Layer 4 of a small transformer language model trained on English Wikipedia (15 layers, counted from 0, width 64).
Take only the direct path to the model's output, skipping the later layers: a vector added to the residual stream pushes a token's score in proportion to its dot product with that token's output vector.

Output vectors of the tokens that the questions are about. A number n stands for (n - 500) times 0.0055.
"inson": 698,576,634,693,699,473,338,692,552,558,448,560,262,410,420,531,632,487,606,327,531,363,505,460,576,558,513,493,275,480,684,505,606,622,482,330,462,506,575,574,230,505,673,737,497,421,513,284,554,567,406,532,621,505,437,338,652,304,346,238,463,355,285,838
"ather": 526,398,563,609,604,346,332,591,653,472,417,444,476,613,395,378,622,407,736,511,548,417,440,541,381,485,465,546,457,551,740,488,676,465,471,287,614,500,482,478,514,593,555,501,623,454,705,430,585,544,462,620,327,540,451,431,549,310,429,307,386,536,549,477
"-finals": 818,675,550,468,542,480,321,561,652,480,653,730,365,560,437,382,562,294,518,507,414,273,435,545,469,545,644,264,373,586,640,591,464,538,377,305,540,413,540,729,338,312,625,569,694,385,474,312,619,493,605,519,380,578,584,635,351,419,336,456,429,647,483,515
"ies": 568,486,607,665,401,492,358,512,458,425,431,537,426,346,551,658,493,410,306,418,422,440,423,652,496,388,614,397,577,444,655,549,567,625,368,575,429,507,546,695,483,489,385,590,469,564,380,532,471,550,615,535,490,391,414,509,678,417,560,517,594,428,518,505
"pecially": 601,617,759,718,806,579,425,585,513,586,474,873,465,389,207,527,677,399,642,603,380,410,223,491,540,124,495,701,451,597,454,682,850,414,551,457,659,432,591,743,417,402,677,586,402,351,606,164,559,506,422,538,324,546,290,594,522,398,337,310,124,400,244,587
"adesh": 598,302,406,661,597,597,459,693,636,571,547,563,610,486,324,650,745,311,513,353,602,347,497,379,523,329,516,532,500,521,488,568,716,649,340,319,547,448,531,694,405,389,459,723,643,447,533,310,502,405,388,511,400,468,288,596,344,418,364,368,613,505,461,788
" code": 620,271,639,543,588,449,587,493,481,505,445,698,437,449,600,622,491,351,405,522,427,520,482,611,429,350,401,588,486,665,639,399,470,601,527,421,555,492,480,459,477,460,418,525,576,511,615,526,672,305,554,498,484,484,436,486,338,571,466,292,676,526,372,533
" longer": 663,521,534,564,497,625,580,504,526,515,409,710,567,722,482,374,689,425,522,504,427,430,473,339,710,495,521,521,489,541,648,421,706,604,470,364,560,517,560,454,483,391,494,453,511,475,595,367,425,539,587,655,338,429,443,527,430,237,385,460,179,573,331,508
"inals": 781,618,587,564,602,385,378,532,443,502,433,494,370,519,539,337,493,378,548,449,411,411,395,446,502,479,463,424,258,626,854,427,609,639,392,473,400,430,615,669,432,368,293,707,677,458,653,483,601,587,612,556,467,655,509,485,582,290,374,237,349,666,528,560
" reviews": 612,432,730,463,658,455,466,506,425,643,620,663,400,617,360,632,432,434,425,491,444,637,434,632,516,411,292,562,347,627,619,506,612,702,629,568,378,447,455,636,334,378,784,514,680,459,583,514,593,544,626,629,381,665,513,324,440,264,323,266,191,393,415,268
" ====\n": 673,564,545,399,447,513,441,506,364,560,558,517,520,582,489,685,546,507,286,380,664,450,399,541,383,448,696,456,326,686,481,500,600,592,379,539,528,473,724,653,216,565,384,634,540,582,654,489,537,647,510,553,399,627,260,617,352,300,337,269,491,481,500,451
"uez": 698,376,437,519,519,506,491,632,452,488,342,623,213,579,287,790,559,466,650,443,666,633,322,480,624,333,518,439,414,526,555,512,671,559,270,543,701,380,703,774,256,396,599,550,512,301,442,524,435,605,516,470,325,570,409,443,561,514,483,532,437,534,277,617
"tha": 569,511,496,448,697,514,544,686,620,548,416,533,541,522,362,609,474,473,495,420,679,484,310,506,362,538,609,564,549,535,588,658,634,656,425,414,574,465,443,524,429,655,426,418,447,481,533,484,361,576,401,524,410,507,403,504,492,326,523,377,357,516,409,445
" themsel": 862,403,506,823,862,530,474,797,535,862,371,978,295,615,244,776,579,119,623,302,517,302,312,512,439,250,609,322,235,745,684,750,824,931,564,271,614,184,742,875,351,291,719,756,664,247,601,242,533,458,672,670,174,662,214,539,263,53,65,178,170,364,165,713
"icago": 518,403,500,500,827,363,503,532,427,550,480,475,413,472,395,646,482,415,725,572,496,535,476,684,496,427,493,435,407,589,771,591,618,702,524,415,489,364,417,576,670,407,623,686,576,261,480,325,516,493,503,504,378,541,365,480,594,306,432,271,323,455,413,692
" becom": 849,396,500,828,876,531,482,801,529,867,370,976,286,618,242,781,581,115,626,291,518,301,311,513,432,248,603,321,232,755,695,754,821,929,566,269,609,181,746,880,350,282,722,760,675,253,603,240,534,453,675,673,162,673,205,548,261,48,51,175,176,363,162,725
"\"": 498,499,547,519,737,642,335,538,479,499,486,548,536,549,693,626,461,533,513,614,504,412,335,388,453,373,460,419,468,393,424,430,531,481,532,475,467,525,416,613,568,390,354,416,655,530,369,573,600,610,608,547,498,671,460,577,403,592,281,419,542,387,629,373
" critics": 666,338,736,473,488,572,359,518,430,574,628,623,280,637,405,751,579,403,472,497,511,657,462,641,611,327,344,573,156,589,552,706,620,721,470,446,434,478,376,641,285,558,732,473,597,580,563,428,575,433,514,598,450,538,620,401,519,179,417,444,244,369,311,426

Output weights of attention head 1. The head adds the sum of these rows, row i times number i of z. A number n stands for (n - 500) times 0.00084.
o0: 549,591,285,529,267,441,471,403,563,587,480,417,269,355,177,553,596,572,514,308,502,516,396,593,780,653,612,262,576,208,621,432,488,359,280,523,641,434,723,758,427,593,626,606,558,416,480,246,596,407,456,483,673,706,577,669,446,677,674,467,450,397,425,664
o1: 465,562,647,562,482,513,349,398,572,509,342,434,376,576,437,397,449,469,551,506,362,495,333,426,482,411,563,250,380,548,316,505,384,616,554,524,431,688,820,717,477,605,535,357,503,564,543,790,401,304,625,687,518,583,677,515,517,706,201,499,541,465,424,503
o2: 556,107,510,351,533,390,362,420,448,226,373,527,499,393,231,718,582,684,760,650,625,580,610,395,591,508,522,477,428,451,632,484,64,746,798,481,337,275,584,624,364,558,465,409,552,336,615,586,401,577,556,709,820,439,683,538,351,587,270,546,521,506,462,535
o3: 554,517,501,590,439,412,409,541,442,466,491,684,485,617,611,395,420,519,664,512,560,363,607,365,875,608,504,657,511,356,313,398,508,424,535,515,649,427,552,644,450,283,379,572,616,325,603,408,355,639,539,437,570,395,379,560,458,411,442,541,607,252,458,635
o4: 473,379,319,479,574,327,610,517,496,528,426,384,708,587,336,480,327,652,553,398,401,704,514,604,420,398,513,489,540,532,539,683,523,559,580,564,515,600,472,398,453,433,633,522,475,514,542,527,542,510,362,606,462,750,386,543,382,492,383,477,381,410,521,586
o5: 261,426,549,710,511,672,585,501,421,463,559,641,342,712,335,409,585,634,744,394,485,514,631,421,519,530,375,454,321,426,463,705,373,233,414,540,577,504,301,502,506,431,702,646,543,354,439,531,634,480,507,506,685,526,497,400,403,650,481,534,438,445,477,437
o6: 445,418,499,511,493,452,367,442,490,423,455,457,594,431,794,617,470,595,443,502,560,354,399,594,424,547,497,489,531,502,676,418,127,545,422,434,457,537,764,365,574,365,296,558,650,736,560,608,644,611,441,347,422,469,525,529,508,495,487,566,645,496,454,398
o7: 542,399,543,503,364,278,559,459,528,655,548,508,483,692,450,357,482,510,437,445,480,583,622,574,611,400,283,568,553,584,415,633,562,481,555,595,565,430,333,374,544,521,600,377,487,481,679,526,546,627,475,438,502,526,472,409,455,471,531,615,396,417,535,490
o8: 481,430,612,327,414,444,551,379,463,461,321,568,292,510,664,589,274,345,426,515,588,328,477,535,631,571,562,485,529,548,329,466,503,444,401,647,684,519,708,534,401,490,634,477,374,614,607,545,639,487,489,520,608,383,497,487,425,475,584,451,624,585,652,434
o9: 394,450,277,641,553,507,365,461,523,537,591,458,601,407,787,642,433,626,644,542,591,429,435,340,473,556,421,513,466,327,541,371,487,357,475,467,572,590,502,415,481,375,317,694,612,444,497,423,649,608,403,451,563,437,538,595,623,535,392,493,510,411,760,406
o10: 690,537,244,211,592,668,383,189,265,712,802,392,208,527,596,638,521,326,595,496,388,377,691,524,368,541,770,519,568,471,470,559,544,347,601,462,411,292,435,548,617,221,667,694,489,537,724,485,440,481,620,410,452,254,604,501,472,591,661,586,598,657,493,210
o11: 556,325,146,490,508,538,474,399,545,645,435,490,493,560,618,605,414,655,419,441,624,677,376,461,580,332,547,392,569,464,471,518,560,396,511,703,592,468,698,512,536,483,369,370,491,520,597,511,669,527,498,471,447,494,437,548,418,507,423,506,592,434,392,452
o12: 675,548,405,574,655,407,545,565,301,624,488,469,265,635,432,430,383,540,550,484,340,486,627,737,256,522,533,397,574,558,642,722,597,346,288,616,443,634,283,349,402,423,595,692,631,431,736,668,622,331,319,266,534,661,311,593,326,527,768,403,406,436,440,554
o13: 195,510,336,436,529,708,300,435,484,601,514,617,466,574,449,372,582,566,927,374,507,717,548,595,671,216,327,440,306,329,337,681,591,560,699,344,469,359,308,363,593,423,628,518,460,544,668,468,628,656,536,604,469,516,580,647,368,613,382,672,336,500,498,315
o14: 555,525,335,572,549,482,243,541,347,513,365,598,444,612,246,651,664,571,512,479,660,508,606,443,466,552,458,547,683,640,847,446,422,655,336,449,362,329,739,633,575,525,373,384,607,642,669,441,403,494,458,269,375,369,514,483,529,315,584,635,431,435,259,619
o15: 437,492,437,119,382,681,523,356,465,589,581,673,354,722,528,626,592,396,332,461,551,472,487,225,404,556,619,559,701,371,423,573,579,361,489,611,479,359,976,670,510,549,583,626,411,414,358,452,460,457,591,568,476,324,563,322,538,808,385,477,604,489,332,429
o16: 329,674,640,611,640,534,567,382,565,352,459,399,687,413,614,482,545,393,583,473,313,519,507,524,455,519,483,618,458,334,538,411,363,687,684,308,328,407,418,517,371,474,732,758,414,542,434,320,494,484,426,403,350,687,548,374,633,668,286,581,468,420,693,646
o17: 638,775,566,559,440,580,311,559,589,484,610,261,470,257,492,490,605,413,483,574,420,517,324,570,512,556,590,371,337,407,609,474,567,488,394,333,455,480,342,532,506,554,363,427,563,452,441,431,465,372,488,567,515,523,538,838,612,523,778,458,650,610,543,377
o18: 434,492,414,506,582,469,391,366,504,529,548,265,563,357,419,721,641,425,360,484,439,589,531,535,274,531,359,332,601,527,851,369,531,580,502,429,362,470,457,502,432,733,436,600,376,585,548,509,561,429,545,443,407,478,586,529,764,477,490,528,536,594,704,481
o19: 570,465,480,590,583,377,535,451,430,406,505,427,419,370,788,503,416,518,509,561,405,391,520,708,447,634,469,463,554,281,566,414,402,612,535,547,395,522,421,441,310,390,398,781,667,381,671,455,631,469,356,257,555,605,439,606,492,684,626,384,725,339,527,648
o20: 451,456,506,259,260,445,613,413,503,657,523,476,547,719,300,511,449,552,573,339,509,456,499,337,730,470,465,600,561,571,455,458,631,507,408,468,588,432,785,478,501,514,497,519,290,604,546,387,615,461,385,590,555,459,679,456,587,521,509,684,349,336,522,511
o21: 584,355,615,456,349,467,526,582,492,346,484,729,617,343,609,425,525,345,336,567,431,550,503,794,733,426,687,554,516,513,543,369,364,578,541,555,495,270,537,564,578,440,488,404,393,435,703,462,462,653,661,189,348,504,380,606,146,381,670,502,946,559,286,518
o22: 479,654,531,715,487,670,483,702,494,568,672,627,588,407,475,381,502,461,692,489,355,189,581,286,576,529,541,641,424,417,320,345,575,315,438,415,616,578,572,644,575,331,468,667,537,367,392,262,424,320,615,376,654,579,741,347,392,628,311,651,405,438,562,518
o23: 513,430,494,497,413,359,608,375,661,645,520,326,450,517,600,418,452,678,391,430,489,612,281,570,558,423,480,307,388,495,345,458,652,454,405,612,585,780,573,464,489,569,282,418,471,585,556,741,646,457,508,636,492,558,472,585,588,526,493,426,597,407,453,285
o24: 431,414,631,684,532,579,577,658,506,562,603,569,590,566,664,328,464,534,400,563,502,485,331,386,432,478,446,455,406,682,402,330,579,431,406,522,604,739,684,451,586,541,306,476,526,548,326,667,403,457,554,505,368,407,555,463,598,371,330,488,499,505,518,460
o25: 683,446,422,443,277,426,474,478,665,642,612,459,476,389,384,481,663,677,579,608,634,733,316,444,646,513,606,420,491,447,446,541,553,386,422,404,482,538,338,432,663,523,370,182,551,500,446,664,463,630,455,717,460,461,572,679,509,359,742,384,204,511,465,352
o26: 391,608,425,512,617,556,523,561,550,452,468,415,542,477,444,457,537,376,304,446,510,556,388,378,280,425,427,545,406,637,551,533,693,604,468,577,525,690,516,572,517,642,559,513,436,521,307,291,374,357,634,684,497,539,417,455,754,612,320,453,645,589,477,468
o27: 430,496,382,556,654,536,648,501,519,383,582,390,506,457,551,602,535,796,274,510,503,775,537,546,235,542,543,532,534,250,446,616,582,392,634,669,630,427,542,530,346,403,677,607,620,421,242,320,514,457,415,516,341,587,410,469,317,452,458,397,690,550,631,429
o28: 413,486,795,406,447,380,458,644,589,266,344,733,667,442,347,422,550,494,517,580,425,521,602,629,356,354,473,508,331,481,547,457,495,730,589,503,341,489,459,541,403,758,638,495,507,258,511,533,468,596,479,461,648,678,563,477,289,653,290,398,572,548,469,542
o29: 473,402,121,704,422,476,534,574,555,615,609,592,553,440,724,294,591,626,367,353,653,569,385,568,637,356,375,608,402,434,432,562,517,487,517,666,703,579,458,479,796,276,433,417,718,541,447,147,476,668,682,376,408,526,411,422,449,569,370,540,716,467,179,415
o30: 482,545,365,526,596,503,342,520,443,606,453,693,615,551,550,614,613,368,513,419,718,606,530,582,410,643,438,534,473,494,783,507,806,589,288,420,442,349,620,586,630,549,572,439,586,572,537,337,492,595,302,149,251,291,430,386,614,500,456,468,411,615,303,350
o31: 407,355,577,199,526,384,697,592,431,429,497,657,368,602,389,601,471,535,460,553,683,552,540,468,463,567,410,608,539,527,580,462,760,468,393,590,569,490,451,349,246,740,458,726,392,290,466,506,547,613,336,598,698,346,243,572,536,417,654,382,484,487,625,446

Each question shows a token from some text and the vector z that the head gathered there. A number n stands for (n - 500) times 0.0042.

" football": 442,561,551,566,308,376,520,381,505,397,661,479,388,394,639,661,349,647,518,427,416,636,387,457,497,528,570,384,498,469,584,510
Which of these tokens does it push up most? "ies"

" r": 326,444,660,548,480,440,588,353,455,480,493,545,774,350,670,346,377,564,483,700,226,671,411,465,479,433,404,559,553,394,487,580
Which of these tokens does it push up most? " code"

"ued": 553,534,577,593,406,569,435,532,616,527,643,599,426,640,550,777,438,405,379,414,560,431,558,402,384,512,448,587,493,504,552,525
Which of these tokens does it push down most? "inals"

")": 434,371,617,599,428,519,327,662,659,416,467,606,356,521,501,672,399,328,394,340,555,658,387,392,427,643,417,540,502,504,574,663
Which of these tokens does it push down most? "inals"

" cons": 683,600,575,590,504,510,514,379,470,470,474,554,647,410,593,439,262,663,318,542,466,529,540,516,511,681,351,422,493,428,431,387
Which three tokens does it push up most, strongest first? "-finals", "uez", "inals"

" cases": 391,401,550,626,495,525,613,566,435,521,444,534,425,529,648,459,374,433,375,389,605,539,457,497,548,644,406,368,451,599,507,516
Which of these tokens does it push up most? " longer"

"2": 383,468,533,472,572,550,590,460,550,660,486,598,537,460,534,691,519,413,584,456,438,405,344,475,505,361,696,698,539,515,547,761
Which of these tokens does it push up most? " ====\n"

"\n": 313,507,607,457,560,630,361,694,523,309,429,553,702,657,732,475,434,485,474,333,502,394,190,379,277,464,544,463,584,278,540,643
Which of these tokens does it push up most? " critics"

" There": 262,432,208,563,395,490,614,468,363,593,451,478,468,541,519,427,446,637,358,373,405,584,695,504,668,665,527,446,450,784,697,277
Which three tokens does it push up most, strongest first? " longer", "\"", "pecially"

" the": 395,430,539,403,521,442,525,447,456,501,396,459,619,312,634,576,641,518,706,605,499,431,517,352,343,195,647,472,599,277,452,595
Which of these tokens does it push up most? "inson"

"ction": 460,525,618,619,371,655,772,460,475,620,455,571,547,402,750,575,391,488,408,565,490,472,568,479,544,400,402,463,469,550,560,473
Which of these tokens does it push down most? " reviews"

" Berg": 590,533,527,678,495,423,682,356,542,714,264,539,564,211,728,534,398,463,549,629,441,423,554,504,631,351,530,549,538,429,608,678
Which of these tokens does it push down most? " critics"

").": 302,451,510,533,404,543,465,651,462,614,581,517,433,718,451,551,379,488,501,348,570,370,598,599,552,687,475,415,500,598,639,586
Which two tokens does it push up most, strongest first? " longer", " critics"

"til": 627,565,555,532,415,538,745,332,499,753,369,586,512,401,794,555,481,627,642,562,544,296,635,487,503,277,595,510,452,403,606,545
Which of these tokens does it push up most? "inson"

",": 274,369,557,438,423,412,478,529,453,501,392,422,537,293,633,319,305,621,541,413,434,432,523,458,583,655,532,491,503,417,559,588
Which three tokens does it push up most, strongest first? "tha", "ather", "inals"

" were": 629,619,509,622,504,531,447,370,483,505,497,526,568,452,562,503,318,625,304,402,483,409,603,436,524,676,432,407,433,423,422,357
Which of these tokens does it push up most? "-finals"

" drums": 427,510,633,531,439,559,351,544,553,456,549,529,597,443,491,502,425,582,399,571,479,451,453,485,430,578,435,573,503,338,421,561
Which three tokens does it push up most, strongest first? " critics", " reviews", "uez"

"==": 213,603,470,579,533,681,552,674,531,528,377,457,674,609,530,395,525,388,372,503,508,291,540,588,549,391,504,496,531,528,568,499
Which of these tokens does it push up most? " reviews"

" –": 432,497,649,520,434,568,342,567,531,506,556,475,542,513,433,466,477,586,409,562,488,386,557,460,416,584,448,585,518,389,387,532
Which of these tokens does it push up most? " critics"

" tr": 443,456,686,541,414,430,721,337,532,686,581,598,645,454,698,332,311,639,559,687,329,485,445,505,471,531,326,446,382,344,526,523
Which of these tokens does it push up most? "inals"

" G": 361,444,593,502,524,599,667,567,516,558,312,621,719,469,807,406,442,441,559,602,421,413,263,450,449,355,441,566,454,377,566,620
Which of these tokens does it push up most? "icago"

" ge": 449,551,702,517,537,350,624,370,431,538,408,615,467,505,686,252,352,550,537,442,363,641,448,492,556,618,413,273,452,474,465,400
Which of these tokens does it push up most? "inals"

"vious": 495,692,710,422,387,590,385,394,438,398,554,475,432,521,559,548,385,628,539,369,397,424,512,517,451,618,565,474,551,379,467,399
Which two tokens does it push up most, strongest first? " critics", "-finals"

" (": 475,601,684,545,459,670,518,494,408,535,493,445,620,484,534,306,361,640,452,520,301,463,599,538,511,600,437,582,542,499,365,381
Which three tokens does it push up most, strongest first? "\"", "-finals", "inals"

" when": 535,481,388,442,452,537,485,415,551,599,473,462,542,370,506,401,358,673,501,461,506,355,668,524,539,558,579,498,472,480,644,431
Which of these tokens does it push down most? " reviews"

"on": 624,579,815,590,362,446,743,298,524,562,381,607,313,334,871,609,362,490,538,485,472,561,483,420,553,423,513,515,466,519,564,514
Which two tokens does it push up most, strongest first? "uez", "ies"

" effect": 485,482,397,457,496,482,480,409,450,424,568,460,698,405,687,643,562,499,528,542,537,405,606,323,370,261,592,421,534,395,586,462
Which of these tokens does it push down most? "\""

" and": 363,508,535,356,521,538,591,527,374,590,339,530,576,523,629,326,391,611,576,455,444,276,452,574,477,692,464,415,460,390,511,416
Which of these tokens does it push up most? "ather"

"r": 469,447,624,593,482,548,676,348,453,734,515,576,617,490,660,300,345,645,551,577,302,504,480,554,524,510,500,530,470,529,567,604
Which of these tokens does it push up most? "inals"

" next": 389,469,324,573,389,551,480,395,459,567,590,421,745,322,672,524,405,684,608,552,341,479,522,413,542,411,552,479,490,288,635,558
Which of these tokens does it push up most? "inals"

"or": 405,605,551,534,464,574,497,458,404,430,381,459,631,379,597,324,298,634,402,442,349,507,578,557,624,590,510,519,513,494,412,425
Which of these tokens does it push up most? "inals"

"a": 515,477,725,575,348,416,565,537,577,596,465,484,388,360,613,379,344,551,463,574,489,440,602,467,548,592,372,508,478,470,510,511
Which of these tokens does it push up most? "inals"

" to": 696,529,530,552,481,582,577,509,486,620,551,619,622,632,675,591,477,618,565,615,526,308,450,525,354,433,441,607,380,434,645,519
Which of these tokens does it push up most? "uez"

" court": 513,560,426,682,460,565,662,465,508,682,284,552,391,343,538,575,363,549,413,415,574,344,547,642,657,547,544,529,432,556,509,547
Which of these tokens does it push down most? "icago"

" re": 348,532,372,471,469,476,679,362,397,586,417,549,565,531,557,316,300,699,421,438,340,585,489,617,633,738,474,338,478,604,634,339
Which of these tokens does it push down most? "inson"